Layer 12 of a small transformer language model trained on English Wikipedia (16 layers, counted from 0, width 128).
A neuron adds its activation times its output weights to the MLP's output. To switch it off is to set its activation to zero at one token and run the rest of the model.

Output weights of the MLP neurons that the questions are about. A number n stands for n times 0.00073.
n40: -16 -55 -99 50 -90 90 8 -130 166 -163 -47 196 -18 33 -25 -17 -142 -78 123 -179 -88 -144 -68 -59 -154 -31 -16 -29 63 134 12 -36 3 180 -117 69 -29 -83 54 158 30 -188 20 -9 79 74 -27 91 -89 63 -45 -57 -109 77 -78 -48 -179 37 44 -22 -22 188 15 -174 -78 -34 200 -31 -196 -17 -47 -74 -76 108 20 -71 -42 81 -33 249 -199 -63 -62 -44 78 37 -235 -5 -18 -207 3 75 -29 -209 46 -34 -56 -12 6 134 35 -26 6 118 -51 101 6 -54 72 -46 -13 26 -69 197 237 -28 233 142 -53 -48 -48 73 -49 92 52 -81 15 90
n55: -44 -120 75 38 45 -34 -121 81 257 27 8 -91 -66 13 26 18 -65 -53 -39 27 -105 98 -34 -82 -44 26 25 248 37 80 -55 153 -128 90 -26 0 -5 -131 -128 119 -187 166 117 -186 120 151 71 -109 -55 89 8 -14 -58 35 171 -164 -178 -31 43 8 -51 78 6 50 -123 148 72 116 13 60 0 -3 59 58 18 -87 18 59 28 80 192 -19 -101 -46 0 154 -67 -38 62 -94 -81 -61 33 78 87 -5 95 -8 8 53 5 144 65 229 -148 -14 76 3 64 6 -12 -19 53 -125 -47 -52 61 59 -19 12 24 335 43 16 34 -25 116 78
n115: -6 148 96 -29 -210 -36 -30 174 -173 98 -12 -29 -109 92 -102 198 62 -54 -128 -89 141 -35 -95 26 25 -235 86 140 137 145 84 -69 15 23 20 -119 143 9 -98 69 126 -59 -26 101 -110 29 -91 -90 -130 11 -56 45 136 -134 62 84 -3 -3 113 66 7 -71 54 42 104 12 -28 -79 97 67 102 112 106 134 -20 76 -95 -49 -211 66 -6 -14 6 -8 36 -86 95 -40 -122 -132 30 134 -123 -270 96 -145 62 139 15 -108 52 49 -32 114 0 -101 -21 0 14 -49 -66 57 120 81 -82 -143 74 -60 67 51 -118 125 64 158 -55 39 203 -137
n151: -254 -173 -12 21 90 68 -52 -37 -56 69 35 -136 -21 16 -115 46 -34 64 -78 14 -74 65 45 68 -126 97 68 179 46 81 125 123 -275 267 112 18 -44 -101 114 -355 100 -109 -29 53 -105 148 -211 -6 6 -23 136 6 -77 -41 60 57 -105 -114 -9 -55 -89 66 -9 -31 128 44 94 -60 137 107 75 122 -149 -158 51 -68 34 78 -114 177 12 -17 -70 -245 -61 -29 -213 -3 65 14 103 -14 136 248 3 46 41 -111 27 -11 3 46 -12 47 37 -36 24 -30 -153 162 -35 35 -72 -68 64 -42 -141 -76 -35 16 63 0 91 -124 22 -72 120 -17
n206: -261 41 -54 -115 34 13 -95 210 -16 141 -81 106 -77 -177 -31 23 122 8 32 3 -109 32 -73 5 -75 38 -34 116 142 -13 -20 -154 -24 -25 87 -43 74 167 -119 188 16 -72 67 113 13 -31 50 -155 83 -94 -25 35 76 -89 -83 51 -84 142 104 -119 -10 -42 -32 41 57 -8 126 -94 -30 -38 2 3 -53 162 63 -34 -55 0 -32 78 -22 -118 28 -90 37 106 -182 202 173 3 -38 90 -74 48 95 49 -61 -47 19 -79 -186 -54 29 34 88 -78 -134 -54 67 -59 40 23 -57 66 9 -146 27 -144 16 -113 120 -22 102 -75 -30 38 -115 43
n249: 26 79 30 -37 -21 35 22 66 -74 119 65 -31 32 29 11 0 102 -36 5 163 -53 11 86 -104 100 130 -7 59 137 -96 -162 -30 103 -102 23 51 -11 -50 -15 -225 -33 26 41 -84 -132 -31 138 -113 83 26 162 -106 -130 52 -70 28 -47 41 -162 12 -33 7 30 -18 52 48 28 -20 10 -3 70 -163 43 -125 83 213 -184 36 -43 35 38 -152 -13 45 7 -80 14 -19 104 -127 -38 -44 -172 -62 -52 237 140 -63 27 -49 -141 -5 -58 37 35 179 -25 70 -3 -71 -85 34 113 -38 187 -114 -105 268 -58 -9 20 -13 -68 -62 -30 19 -154 -78
n302: -182 100 -110 -14 39 -11 37 65 150 47 -131 14 -57 31 51 -126 -103 -102 -17 216 -207 130 -27 -176 38 52 -62 105 0 -114 6 14 -54 -23 8 -11 59 74 158 42 -206 82 -143 92 -87 -8 116 58 51 30 -43 15 47 -76 187 -246 -55 158 -39 -90 50 47 3 104 44 -63 12 33 105 -59 -75 -117 -75 9 -41 -11 199 28 104 -40 70 88 43 19 43 108 21 114 68 -125 26 -50 221 -105 15 -171 -15 134 -68 -16 -45 -36 -45 6 -19 -140 152 -119 -50 114 27 8 68 11 -289 -51 77 -44 70 34 -87 23 -31 -50 141 23 -109 -11
n305: 50 226 123 73 113 -39 -160 -8 -233 -233 -68 75 -180 -94 -78 -53 -3 -94 -19 -30 -63 19 -68 -19 -29 -37 -83 8 40 -114 -73 -20 82 138 -120 -95 90 118 -116 31 37 69 -230 -100 92 -10 157 -112 124 -92 68 -107 -23 -36 -58 102 146 34 230 23 65 112 78 -77 -83 -79 136 -19 5 -99 28 47 104 92 55 -55 -44 -143 150 50 17 -83 37 -36 -26 -11 24 -20 -83 150 48 -61 5 23 -118 64 -61 -81 44 146 -92 -51 -60 -19 57 -91 -198 123 8 3 -88 40 -38 10 3 -55 97 65 65 -51 -118 -31 -84 147 88 -61 -74 -133
n341: 35 169 -30 79 162 -99 308 -115 -15 74 -70 -26 36 101 -171 51 14 -92 0 95 -159 -188 68 112 -56 28 65 46 17 33 162 60 74 -188 17 -138 106 9 -71 -7 148 -54 -75 44 -37 -47 33 -47 -134 -31 71 -57 191 30 9 0 -102 -79 -99 28 -52 -22 -66 233 29 19 -37 20 -11 -14 -8 65 98 -90 -11 6 -129 -287 -15 162 55 57 -11 39 -91 150 305 92 -123 -60 -117 83 -133 25 -103 -146 37 -44 -9 37 -155 61 109 88 143 45 40 39 -26 -162 111 -145 69 34 -89 0 -30 136 -15 3 79 150 55 98 114 45 58 -25
n368: 6 -56 -5 -90 -13 87 22 -89 -54 13 87 39 -108 74 96 -3 -175 21 149 -13 -51 -160 20 -75 0 52 -39 21 -81 -14 -212 82 -168 206 -39 70 274 214 -54 13 -66 -34 62 56 74 72 -35 132 -110 -8 8 -203 116 -94 -38 92 30 113 -74 35 -87 2 30 90 -71 -71 -136 5 -20 30 -103 135 137 -33 117 -205 -127 -126 8 -30 11 -44 -8 -35 93 52 -37 -44 19 8 -194 -5 77 40 41 26 -34 24 83 59 127 -37 101 45 8 -14 3 -11 21 12 -126 -149 12 28 23 69 -11 22 61 23 33 473 -90 21 69 -106 -8 92
n421: -34 -109 -35 -5 54 103 10 -202 -3 -140 -23 79 11 -34 -25 -91 20 97 -130 -121 28 50 -35 71 5 15 117 -123 -164 -11 -28 -133 -65 -108 -56 -106 -18 -18 -3 167 16 0 89 192 -53 -26 -115 -173 -26 121 -23 16 92 -93 58 -103 -117 -234 -26 152 36 -41 138 -99 18 64 -22 -23 -141 -5 118 87 20 -148 -92 57 72 -62 -51 -21 -30 18 -15 91 -54 -181 -130 10 -8 -8 37 -48 -217 -100 43 -51 -69 28 -118 3 10 108 102 65 22 16 46 -203 79 -114 65 62 -37 42 191 -80 53 78 -16 11 141 -64 15 38 71 -56 81 35
n423: -106 -112 -172 -19 -95 113 92 124 -80 -28 -204 8 111 23 70 202 8 156 162 165 3 -30 -132 108 224 29 98 -92 43 -28 -61 31 135 77 -11 67 -16 17 87 113 85 -114 107 115 95 7 17 82 -19 -136 -21 0 -26 218 117 79 -134 -16 -24 -64 -183 77 -17 -98 -122 0 26 74 -131 -66 3 0 13 -80 95 69 -13 -3 67 -14 11 -40 26 -5 88 -129 -71 3 -126 -8 -129 -107 -19 23 -79 67 41 52 100 40 68 89 5 -72 8 67 28 23 -8 74 -35 116 -56 -37 201 -84 159 102 -8 60 -101 14 57 -73 -252 170 -40 -39
n439: -43 28 -3 145 163 91 -82 5 -35 -331 14 56 58 -213 63 111 -135 93 -143 -65 -77 126 -44 -37 -33 -33 -217 22 -65 32 146 -155 -83 65 -31 -128 37 201 30 -47 56 28 -179 131 61 61 -37 128 61 102 -11 144 11 -93 9 66 0 110 93 91 -144 157 -151 -241 42 6 -33 69 3 -76 -16 -52 52 -219 -82 -117 46 48 -58 -73 48 156 22 -187 -40 120 -31 24 -116 -50 135 45 6 52 -80 -3 -97 42 -61 14 9 95 57 115 96 -58 -59 -67 -112 103 37 14 -61 77 83 -167 32 123 -139 -150 -17 155 133 67 69 78 54 25
n444: -71 116 27 16 -44 15 -7 119 0 424 -76 78 88 78 -19 -43 -97 52 175 -88 99 -3 -3 32 -20 105 22 124 -83 77 -36 -40 5 84 59 -91 -92 -34 3 23 -100 117 113 -128 -30 12 90 -5 -3 99 -106 -76 64 -2 -182 -28 34 -104 -149 37 36 7 -102 -92 -31 42 11 -224 48 33 -67 32 -90 12 -38 -24 -28 -18 -121 -91 -68 77 48 40 -42 -90 247 34 154 -15 173 -193 -26 -62 -147 100 -14 -60 58 36 -13 3 -34 -137 30 27 -52 -113 145 6 48 34 69 -60 218 63 -3 57 31 -259 -94 -173 21 36 -41 -83 129 55
n506: 85 -54 50 -200 -3 -129 -130 -58 95 261 -85 -96 93 -6 -23 38 -124 -66 65 111 0 6 32 326 -55 33 103 -6 -9 3 -120 78 34 -73 -131 -47 82 -18 -100 38 110 -168 -66 -176 -15 -96 61 128 -136 -94 -100 122 59 122 -53 91 23 38 115 23 -58 -201 -137 47 126 114 -42 -27 58 9 29 244 41 75 47 180 6 -96 -65 124 -143 71 -41 26 198 -33 -30 -59 -89 53 50 -33 15 162 -104 -107 145 -72 -28 -160 -15 15 -174 -132 73 3 -13 34 0 96 -66 -90 -245 -6 -82 143 -115 154 -21 317 9 55 -69 -75 0 -16 54 90
n507: 53 -131 -48 -16 -11 -58 41 -53 42 111 -98 59 25 -33 38 -21 -109 -54 -11 100 32 213 -53 -44 -71 128 -28 213 76 -6 -44 93 -138 -62 54 -50 52 25 -74 -31 -108 13 16 16 199 116 14 -18 -31 139 -77 127 -69 -111 -101 -32 -100 -40 0 -8 17 77 98 77 149 197 -15 3 -18 13 76 72 131 97 -135 -74 -137 -46 115 87 -11 54 -142 146 -88 135 -179 112 63 173 -82 113 -77 117 6 78 41 -98 89 69 -5 -5 140 -133 -82 -193 146 130 73 25 -219 19 -85 37 53 -29 87 -25 -137 -39 88 299 46 43 -95 17 9 -45

Each question names a token from some text and the token that comes next. It shows the activations a of the neurons there, in the order above. A number n stands for n times 0.011.

Then comes g, the gradient of the next token's log-probability with respect to the MLP's output, scaled to length 1. A neuron's effect is roughly proportional to its activation times (output weights . g). A number n stands for n times 0.00083.

"as", then "pir"
a: 151 23 23 -7 -5 -58 -13 -16 0 25 -5 -255 7 -1 62 -3
g: -11 194 67 71 -101 -245 107 119 109 15 -24 58 122 -175 122 -30 65 94 -73 33 -104 78 -123 33 -63 189 -102 68 -175 -3 -73 -98 -53 19 -53 -43 -131 6 -33 -115 -41 -147 29 -169 -38 -63 -100 195 -131 136 -11 -14 -43 -120 -138 102 223 -103 130 8 -10 -36 59 -30 34 -253 30 2 -58 109 187 110 -52 89 -67 -200 -150 -80 -36 236 -53 176 6 -31 25 80 66 24 152 171 -141 -83 -76 152 141 -137 -111 -56 -228 -39 98 -85 -19 65 -11 158 18 -67 53 56 17 73 185 -3 36 9 -125 16 -121 238 -28 69 2 60 170 92 -19 54
Which two neurons, each switched off alone, lower its probability most, in order? n423, n506

"presid", then "ency"
a: -20 1 2 3 79 -41 -6 -27 9 -17 -8 -11 -25 -2 -1 10
g: 139 148 -123 37 -183 -1 -105 -47 115 41 -2 35 -88 145 47 43 6 244 -46 17 -165 91 -49 -36 3 -75 -199 -67 171 62 20 -229 27 82 132 97 143 -31 27 -74 86 94 112 -106 -118 -30 7 -26 -5 74 49 -187 171 -3 44 83 30 -75 289 -53 -57 134 -78 -140 -120 -22 -32 -49 -151 136 -24 80 -73 22 -116 -19 75 -91 -36 255 -29 -127 -91 65 -257 44 53 190 -48 115 34 192 62 -19 41 -36 -35 271 8 -154 -27 210 -104 17 109 -58 -36 35 63 93 79 32 -21 220 -36 -9 60 -101 219 -67 -11 33 -10 -11 123 -147 -99 -58
Switching off which neuron hurts the next token most? n206

", ", then "Scotland"
a: 48 -2 24 1 10 5 -7 -59 0 5 -5 -6 -4 -47 13 23
g: 10 -118 106 130 187 66 -108 -59 85 -10 -107 -216 -18 -45 -33 47 26 76 -129 6 64 -54 -296 -52 107 150 14 118 -226 -96 98 109 69 9 -136 44 57 -80 120 -90 -40 -25 37 -57 -99 -211 -14 -59 123 23 241 -10 -38 -237 88 38 226 -151 -86 -241 -251 -36 -70 85 88 34 76 -84 -51 11 32 82 146 23 -130 62 211 -227 86 26 50 42 -204 -58 20 -142 -86 23 -19 -22 17 143 34 -42 -6 42 -62 -7 -17 -60 -56 -132 88 67 -7 -5 -36 100 -125 -124 64 46 -56 35 -122 128 -59 166 57 208 146 4 103 -47 37 15 -184 -3
Which neuron, switched off, raises the next token's probability most? n40

"bed", then ", "
a: 0 -98 43 -3 -6 189 -3 37 -1 21 -106 9 -1 -78 -1 3
g: -117 -150 88 -182 18 90 -156 130 -14 -1 57 -61 -27 -48 37 -99 -87 13 -79 -147 48 -214 -121 -76 -117 27 33 -198 68 143 -115 -16 93 -134 -97 -129 -1 151 58 -248 146 -45 79 75 -20 9 -13 -103 85 125 195 -92 -54 105 106 95 -131 -12 -87 -85 60 215 -41 25 96 -33 203 87 32 -33 -103 9 10 -75 -118 122 49 -67 -1 44 -94 20 75 -56 140 -35 40 143 -186 -51 106 53 50 72 -249 56 150 -26 169 -3 -119 -8 -213 107 -160 -41 -182 -1 31 -5 156 -81 -227 26 -69 -73 21 112 127 159 -113 16 24 -27 -194 171 130 50
Switching off which neuron hurts the next token most? n249

"at ", then "Des"
a: 2 13 -2 -4 18 5 -3 -122 -18 -163 8 1 2 4 1 4
g: 24 -79 125 46 6 -149 141 -138 -40 -55 -16 -127 107 -10 -16 104 -110 -29 -97 77 72 38 -48 107 -179 281 55 -245 42 141 -213 -74 -128 113 97 103 -68 -190 -28 -58 105 30 86 -25 20 24 -55 15 30 18 -311 -100 64 -102 88 72 -63 -29 150 -113 136 -51 3 -3 62 24 -130 -81 49 299 49 92 68 2 64 64 33 193 202 59 -51 -3 44 150 148 -192 122 -94 50 -172 -37 37 199 15 10 35 86 51 92 77 100 -69 -46 47 -23 144 -77 -26 180 131 67 82 137 40 -34 74 -148 44 -64 -165 161 -65 -55 54 -39 126 -68 -167
Switching off which neuron hurts the next token most? n305

"deleg", then "ate "
a: 0 -2 -7 -1 2 -142 14 -18 -36 -30 6 -2 0 -12 -8 15
g: 57 -32 -58 12 -44 -113 80 123 92 -45 -225 175 1 4 49 -1 -138 85 19 -77 116 -2 -45 -177 -13 -115 -150 137 -176 -1 -79 233 38 46 -7 28 -56 -56 11 111 56 54 71 162 -5 15 -36 -126 15 -83 79 -75 -162 -97 -70 45 -99 -7 176 36 179 -53 -129 -67 40 47 -80 64 102 -224 24 193 -25 10 -58 153 90 -271 -59 33 -7 -72 31 -256 31 150 118 -75 -17 -121 -91 116 -133 15 -31 -163 63 -190 -75 157 14 26 -50 -5 261 -130 -72 67 -73 223 23 -57 -77 90 25 109 -140 -119 -164 190 137 -56 38 -67 33 19 112 -187
Switching off which neuron hurts the next token most? n249

"the ", then "Navy "
a: 28 -1 4 -37 17 31 -8 10 16 -89 1 -1 0 15 9 19
g: -9 -159 107 -80 -30 -107 -19 -27 69 -53 -119 130 288 77 5 -6 15 67 -70 -20 50 76 130 18 -43 -66 112 -59 65 206 -34 -17 -50 37 -91 -267 -167 56 -95 -57 -39 -142 36 82 -49 -56 118 117 -84 26 136 31 -233 -143 -104 23 -36 144 37 -27 -44 48 -175 -17 45 69 126 25 150 -14 100 11 0 -16 106 -179 139 -35 65 106 190 97 -111 62 -141 339 -205 294 6 8 -61 22 72 -128 115 20 53 13 -95 22 -58 -113 85 106 35 -131 -107 -87 128 208 80 9 12 -167 215 75 26 -26 54 75 34 -140 -81 -15 -55 13 106 -125
Which neuron, switched off, raises the next token's probability most? n151

"Senate ", then "and "
a: 14 32 3 94 0 5 4 18 -1 -2 -68 10 5 46 -3 -2
g: 59 -19 175 -101 -159 44 -134 -341 -34 96 -49 14 -204 -200 -79 -35 -136 7 31 104 -123 248 17 195 44 -7 31 108 33 84 -142 177 -33 -57 -12 -1 -132 42 24 2 -105 -128 -130 38 -23 -89 -39 -140 68 -87 80 21 79 143 9 154 -5 18 -21 -176 78 94 164 -117 -34 -196 94 9 -174 27 -8 -85 3 -98 -208 -17 -101 -28 22 66 -107 -109 50 -23 146 -53 -62 -21 -27 10 -38 -119 116 121 -147 -11 54 162 74 -31 -22 61 169 152 37 142 -47 -74 43 -133 -85 154 -73 5 -117 -180 -65 23 -269 76 37 -31 -52 -192 45 33 195 -32
Switching off which neuron hurts the next token most? n151

"i", then "at"
a: 67 -52 239 -43 -43 4 76 -34 20 -23 -15 -6 8 4 -60 -27
g: -49 132 -92 173 -30 -17 61 31 -87 -37 -46 5 -17 174 -13 -71 21 45 11 127 27 -17 -16 -117 -57 -32 124 126 -53 120 81 -36 278 0 -116 71 -153 74 -2 16 -80 -66 -11 218 186 -86 78 -86 -167 167 158 77 -54 53 -63 -124 26 -66 -162 -186 -220 15 -46 -153 -277 59 139 75 21 93 -16 80 -40 -19 13 14 20 -167 -58 33 -46 41 213 119 250 45 5 -59 -206 -17 -93 -21 -257 171 -37 -10 156 -45 -55 -93 -52 -54 -30 60 45 -4 -92 109 200 -141 -116 102 -4 -64 138 141 129 176 114 28 -137 134 95 -101 -24 -31 10 -64
Which neuron, switched off, raises the next token's probability most? n302

".", then "\n\n"
a: 108 -11 9 12 -3 -13 -27 -12 5 14 -60 0 -43 26 19 -15
g: 9 -43 -235 118 -23 -83 -62 -30 128 38 -128 184 -73 64 31 8 58 40 -45 68 0 -196 -164 -61 22 -117 264 104 72 -88 58 173 62 23 -101 140 90 25 -97 20 -123 -116 10 54 -8 68 49 52 99 64 74 -203 49 -153 100 -2 -55 56 -177 -46 -51 -105 105 -247 -193 113 196 -51 -82 -40 11 90 -9 -30 18 95 32 62 28 -105 -84 -80 -141 -48 52 72 144 -277 -148 284 -46 315 -81 -13 151 -128 191 26 21 -71 76 -16 54 49 -8 -18 -139 -204 -39 74 64 -72 -40 27 -21 110 31 102 -77 -128 -43 51 -29 4 -166 29 -9 116
Switching off which neuron hurts the next token most? n40

"186", then "8"
a: -5 -10 -8 6 20 5 -8 -17 -18 -53 -5 -23 -125 34 8 -1
g: 46 82 -160 -24 169 -14 109 -83 -68 18 37 -68 -71 165 48 -11 -115 24 -4 6 -153 104 123 -203 79 -106 -25 255 102 41 -23 -57 26 87 -102 2 66 82 157 -65 -31 -48 177 -81 18 -83 -131 -35 127 247 -38 86 212 77 99 -238 41 -144 -5 11 42 106 -26 -52 -37 -44 -59 -51 45 230 -4 241 -100 38 -61 -57 -101 1 150 100 -66 -239 -8 43 -241 -21 -80 160 -40 14 25 -26 86 52 65 -28 252 72 65 -25 -48 64 16 -10 -11 -202 77 -20 -1 49 -258 -34 -43 190 -141 55 51 -24 20 45 -35 31 67 44 -153 -317 6 -17
Switching off which neuron hurts the next token most? n439

"was ", then "given "
a: 0 -26 46 25 11 22 -22 -5 -3 -10 3 -59 -5 -1 -3 17
g: 19 -165 -43 -220 1 18 26 42 20 -40 -82 179 -94 185 -93 -86 -102 113 -111 156 -25 216 -29 62 -25 -57 -89 31 14 17 127 -59 139 77 9 -85 -27 27 124 13 166 256 -75 -52 54 43 -120 123 -53 163 -89 -196 -266 77 167 64 -45 166 75 45 -165 -82 -40 -128 -151 124 -43 9 30 2 94 -80 145 -6 -76 -122 -198 63 76 -222 24 68 15 68 -22 50 165 -79 96 -166 55 32 95 37 -34 -53 -92 -143 -18 95 29 -119 79 -194 -137 -89 -96 -28 70 -165 -106 -54 58 -99 68 187 -69 101 67 -67 179 -6 80 6 -37 -165 -209 46
Which neuron, switched off, raises the next token's probability most? n115

"of ", then "Senator "
a: -5 62 -53 20 -2 7 4 0 -3 -20 -7 16 13 -3 9 33
g: -23 7 -37 -84 51 -16 141 14 -20 32 53 55 104 37 -193 83 -197 -101 0 9 -200 -39 -33 -124 4 35 -117 32 -80 138 -27 -11 -33 -6 -34 54 96 -98 -60 158 60 -48 44 -87 61 230 166 -37 80 7 303 -40 30 -82 39 -39 223 151 43 62 41 -137 -113 196 40 62 201 225 78 146 11 26 197 58 5 19 93 129 48 4 104 -21 51 -2 -5 252 51 75 58 -216 281 -39 174 -123 -133 171 -6 62 -220 28 -49 -63 94 -128 108 41 -145 -203 37 68 108 32 154 -153 24 140 -134 47 -39 5 14 -57 43 55 53 27 99 -9
Switching off which neuron hurts the next token most? n55

"and ", then "graduated "
a: -4 -15 -9 2 2 22 12 0 16 0 -10 38 6 132 -16 2
g: 173 -61 -153 -1 58 -7 -9 -7 -160 27 132 -112 -64 69 15 -18 -15 173 16 75 -222 -54 -16 -116 54 -222 -42 -82 -57 -69 82 132 36 -96 -46 -148 44 184 65 185 -43 146 117 54 149 -62 -98 -81 -39 136 89 -75 -157 36 -33 -46 1 265 -107 -35 -36 -214 -23 182 -31 -65 92 -216 101 113 53 103 -176 -32 79 138 -126 93 -153 83 -98 206 -6 228 -69 -66 -41 193 -69 195 -25 -121 -15 154 -21 72 5 0 51 90 70 -79 27 -103 -57 44 -56 -135 218 -94 112 44 -59 40 84 89 -33 -16 -8 -26 -101 -6 179 -74 -183 39 4 -174
Switching off which neuron hurts the next token most? n444

"mat", then "ernal "
a: 97 -133 32 4 -57 23 -18 -1 -6 0 -10 -9 1 64 -19 -42
g: 98 41 -186 4 165 -226 231 -84 38 5 125 -38 -75 -161 -68 4 64 -39 -55 -134 247 -2 -132 103 -1 87 -135 -132 -115 87 -187 48 -28 63 214 -70 190 -92 35 89 124 -18 81 31 118 -85 -59 -66 91 -24 -50 -50 94 -163 -166 -20 15 164 31 57 160 -265 40 8 25 -120 68 54 -146 51 -91 124 -162 31 -289 55 -68 55 4 66 46 -89 22 -97 1 130 169 34 88 -57 -85 104 130 12 113 27 -15 -62 -225 -132 108 10 149 60 -60 66 -68 -120 -21 -54 26 -214 -14 127 57 94 71 -80 -57 76 131 -51 30 48 66 34 -197 49
Switching off which neuron hurts the next token most? n55

"Th", then "alia "
a: -9 20 -9 21 -4 -8 -11 -36 -6 -5 -18 20 5 -1 4 94
g: -121 169 -76 -146 -24 308 114 46 25 28 214 17 58 87 10 -49 -56 -235 296 32 0 -130 -133 -32 -95 -281 -7 136 -151 27 -108 -25 117 -180 -38 86 -28 56 16 -90 16 1 19 -182 -20 -180 13 -58 -36 101 -107 72 -130 32 73 123 176 82 -6 111 -117 -120 -49 73 73 74 21 80 45 -29 216 159 -11 85 -30 -121 -145 69 20 18 3 26 -91 109 -73 -26 -177 57 107 137 49 -33 -15 37 124 40 -151 -36 -53 -34 10 23 74 -181 -30 -115 -3 -169 -110 90 -100 136 57 -111 -179 -103 79 -217 66 -35 -176 -82 -52 -49 -43 109 25 -86
Switching off which neuron hurts the next token most? n507

"\n", then "- "
a: 0 -35 457 -24 -186 9 -32 -130 1 -27 0 -6 -12 16 11 -4
g: 141 -115 -86 -33 -229 30 3 75 130 -81 -98 57 30 -32 86 103 -34 20 93 25 -58 -80 17 -21 -25 -59 -34 92 -18 130 -69 35 120 -71 -170 85 173 99 102 -93 90 170 -47 208 -69 96 149 129 -67 184 -208 -84 68 69 63 90 257 -33 -110 -52 82 84 -7 -17 -228 -71 74 18 -49 87 15 -155 -144 -30 115 87 -207 71 -188 143 -48 75 -32 -59 -155 -139 -34 -67 141 63 114 -93 -58 54 6 70 -3 47 -19 -298 63 155 54 -67 -18 36 -120 -72 91 27 124 40 181 53 163 -113 -229 -38 238 -100 -6 93 149 -74 38 -17 -13 -112
Switching off which neuron hurts the next token most? n115

"and ", then "film "
a: 30 56 -86 -2 -84 3 24 -1 19 6 -57 -1 24 -3 -22 19
g: 53 72 78 148 -81 -98 -163 123 -97 -100 50 105 153 -57 -12 119 -65 33 118 29 154 123 21 169 143 82 -36 232 18 116 -179 34 13 -27 102 -129 120 -17 -38 174 -2 147 -49 -6 161 1 -77 -80 154 176 -24 -129 153 -358 -61 100 71 26 116 -19 -53 -2 -55 58 -57 29 157 92 41 65 159 -137 84 30 1 -64 116 76 122 -42 -99 225 -86 78 87 -107 24 127 -174 54 -58 -68 70 -70 -243 -240 -72 -88 -81 -3 90 193 54 60 48 131 -14 115 31 76 90 109 -59 -17 65 155 44 -188 -55 21 13 -26 -53 135 14 59 97 109
Which neuron, switched off, raises the next token's probability most? n115

"sur", then "geon "
a: -16 4 -17 -1 16 -5 8 9 -100 11 -1 23 14 -3 0 -102
g: -31 -185 1 -113 106 160 -84 35 3 -132 -64 -74 202 137 39 7 168 72 -156 106 194 -24 86 47 -142 35 -116 -175 90 51 168 51 30 -33 72 34 -24 -85 -91 28 10 -92 1 169 10 -15 -24 52 -3 119 92 -62 51 -133 -64 -173 -107 212 13 -104 195 4 4 -70 56 38 -116 113 -137 -35 141 -114 1 -107 99 -28 27 31 163 -154 30 30 151 -299 46 58 -178 40 33 -60 32 -201 -139 -135 35 -11 -72 -85 -134 224 50 158 -79 119 -20 47 -55 165 -53 85 71 -111 76 67 116 47 -158 -108 -107 -154 -66 -99 -120 -165 -212 -5 -19 -81
Switching off which neuron hurts the next token most? n341

"-", then "by"
a: 32 7 16 -21 -15 64 0 5 -5 -2 -63 -3 24 25 -68 -2
g: -118 172 -198 -238 -109 -202 31 -78 -154 19 -28 26 -142 16 -7 24 145 -96 -175 -37 250 -15 130 -131 35 -30 44 -24 -37 255 -26 1 -55 -47 -108 -114 88 -37 93 38 71 184 69 74 59 -192 15 -64 87 21 118 -101 -85 114 97 10 -146 -163 0 5 -61 -65 -119 -125 -146 118 -37 33 -86 2 -132 -93 16 28 -73 -92 78 8 -85 46 140 -44 -64 187 -22 39 -27 -2 202 18 58 -138 77 -121 -9 78 -97 128 214 75 35 25 166 128 -91 -89 -107 48 -275 -137 11 -19 -140 -3 13 51 -89 16 -9 -187 109 -5 -194 94 34 100 123 -181
Which neuron, switched off, raises the next token's probability most? n421

"Bu", then "z"
a: 8 -61 -19 -11 42 5 -29 17 -16 -20 9 11 11 -21 -12 -3
g: 136 146 125 -8 4 48 -144 -74 -6 3 101 125 181 217 -85 36 -234 127 70 102 -23 -267 -32 -180 96 59 19 93 -86 112 -13 26 -7 22 -159 94 -6 -85 -63 -22 -41 60 57 58 143 -89 -62 329 103 -215 -107 -200 -82 -2 -62 4 -67 -141 97 -48 57 -28 184 34 122 -103 -179 -78 181 -157 -5 -49 -51 -40 -153 -6 14 -20 160 -31 -88 -34 32 60 -161 -100 -52 162 -97 150 -136 145 111 11 71 79 259 -15 29 -28 19 106 -121 -93 -42 79 -17 12 -21 -105 -10 -35 -107 -93 -167 -65 -42 -39 -50 132 89 -25 24 122 9 -147 -10 169
Which neuron, switched off, raises the next token's probability most? n206

"at", then "rist"
a: -19 3 -8 16 -68 0 3 4 157 -5 4 1 33 -31 -66 8
g: 14 88 -65 -70 22 -59 77 111 128 -17 98 50 -225 -25 -110 19 -138 -47 -3 -10 231 27 165 -155 55 -12 4 17 -241 73 61 -177 -98 19 -55 38 -163 97 149 43 -43 145 -109 -100 -189 176 -133 -46 0 25 165 -104 -99 -56 -213 19 -10 127 -177 -77 -4 4 2 105 -100 7 224 -15 27 45 180 64 -104 -4 -93 -52 -103 183 129 56 39 18 227 -116 -19 103 135 -85 -20 38 77 -72 -20 -128 9 -115 14 -3 44 -124 120 -38 -32 -38 50 14 131 -83 -45 -15 -158 -175 -200 -202 168 16 23 -190 -8 253 -1 -8 150 -41 18 175 -70 -2
Switching off which neuron hurts the next token most? n506

"194", then "4"
a: 11 26 15 -11 13 -3 9 5 -5 -27 -30 4 -390 24 -2 2
g: -36 87 45 -151 124 -92 -112 75 119 -31 -288 -170 -48 76 31 35 145 -36 79 6 71 -125 -73 71 71 123 -12 103 -44 77 -51 57 164 -28 102 -121 18 -129 -61 63 -20 -52 171 78 63 -20 -155 -128 -101 -228 -15 -163 5 -70 49 -50 -99 5 234 100 44 -67 -193 56 32 36 21 50 75 113 116 94 -92 8 -18 64 30 -144 12 59 132 17 83 227 31 -124 -25 -2 -62 -82 36 141 -11 -92 119 233 10 28 -39 23 100 7 371 -251 -45 18 0 -170 30 -106 77 -74 -68 68 128 80 -21 -160 -140 -10 107 40 148 -40 86 128 -241 -65
Switching off which neuron hurts the next token most? n439

". ", then "Through "
a: -3 6 -2 -4 -13 -1 -36 -51 -8 1 -20 1 26 -45 0 -11
g: 57 -67 70 5 -31 -113 20 -245 -122 6 64 -28 33 -324 -69 92 88 126 -118 -19 121 -123 175 109 -134 -5 192 -174 32 -196 -19 -84 -79 -6 -151 -15 21 -6 113 170 -75 -59 69 -1 3 -160 -212 7 -120 -118 -92 -130 -135 -160 -123 67 -23 15 68 140 2 96 101 26 181 -22 -195 87 -93 236 95 4 88 -1 -109 -111 -58 91 48 -56 141 -214 -229 23 -63 -105 35 77 22 165 -34 7 13 -221 119 102 -43 24 15 -56 -99 -15 -38 69 2 -43 3 75 -8 -66 -167 -188 -10 202 128 67 -72 127 32 -10 35 59 -34 9 -151 -48 71 52
Switching off which neuron hurts the next token most? n302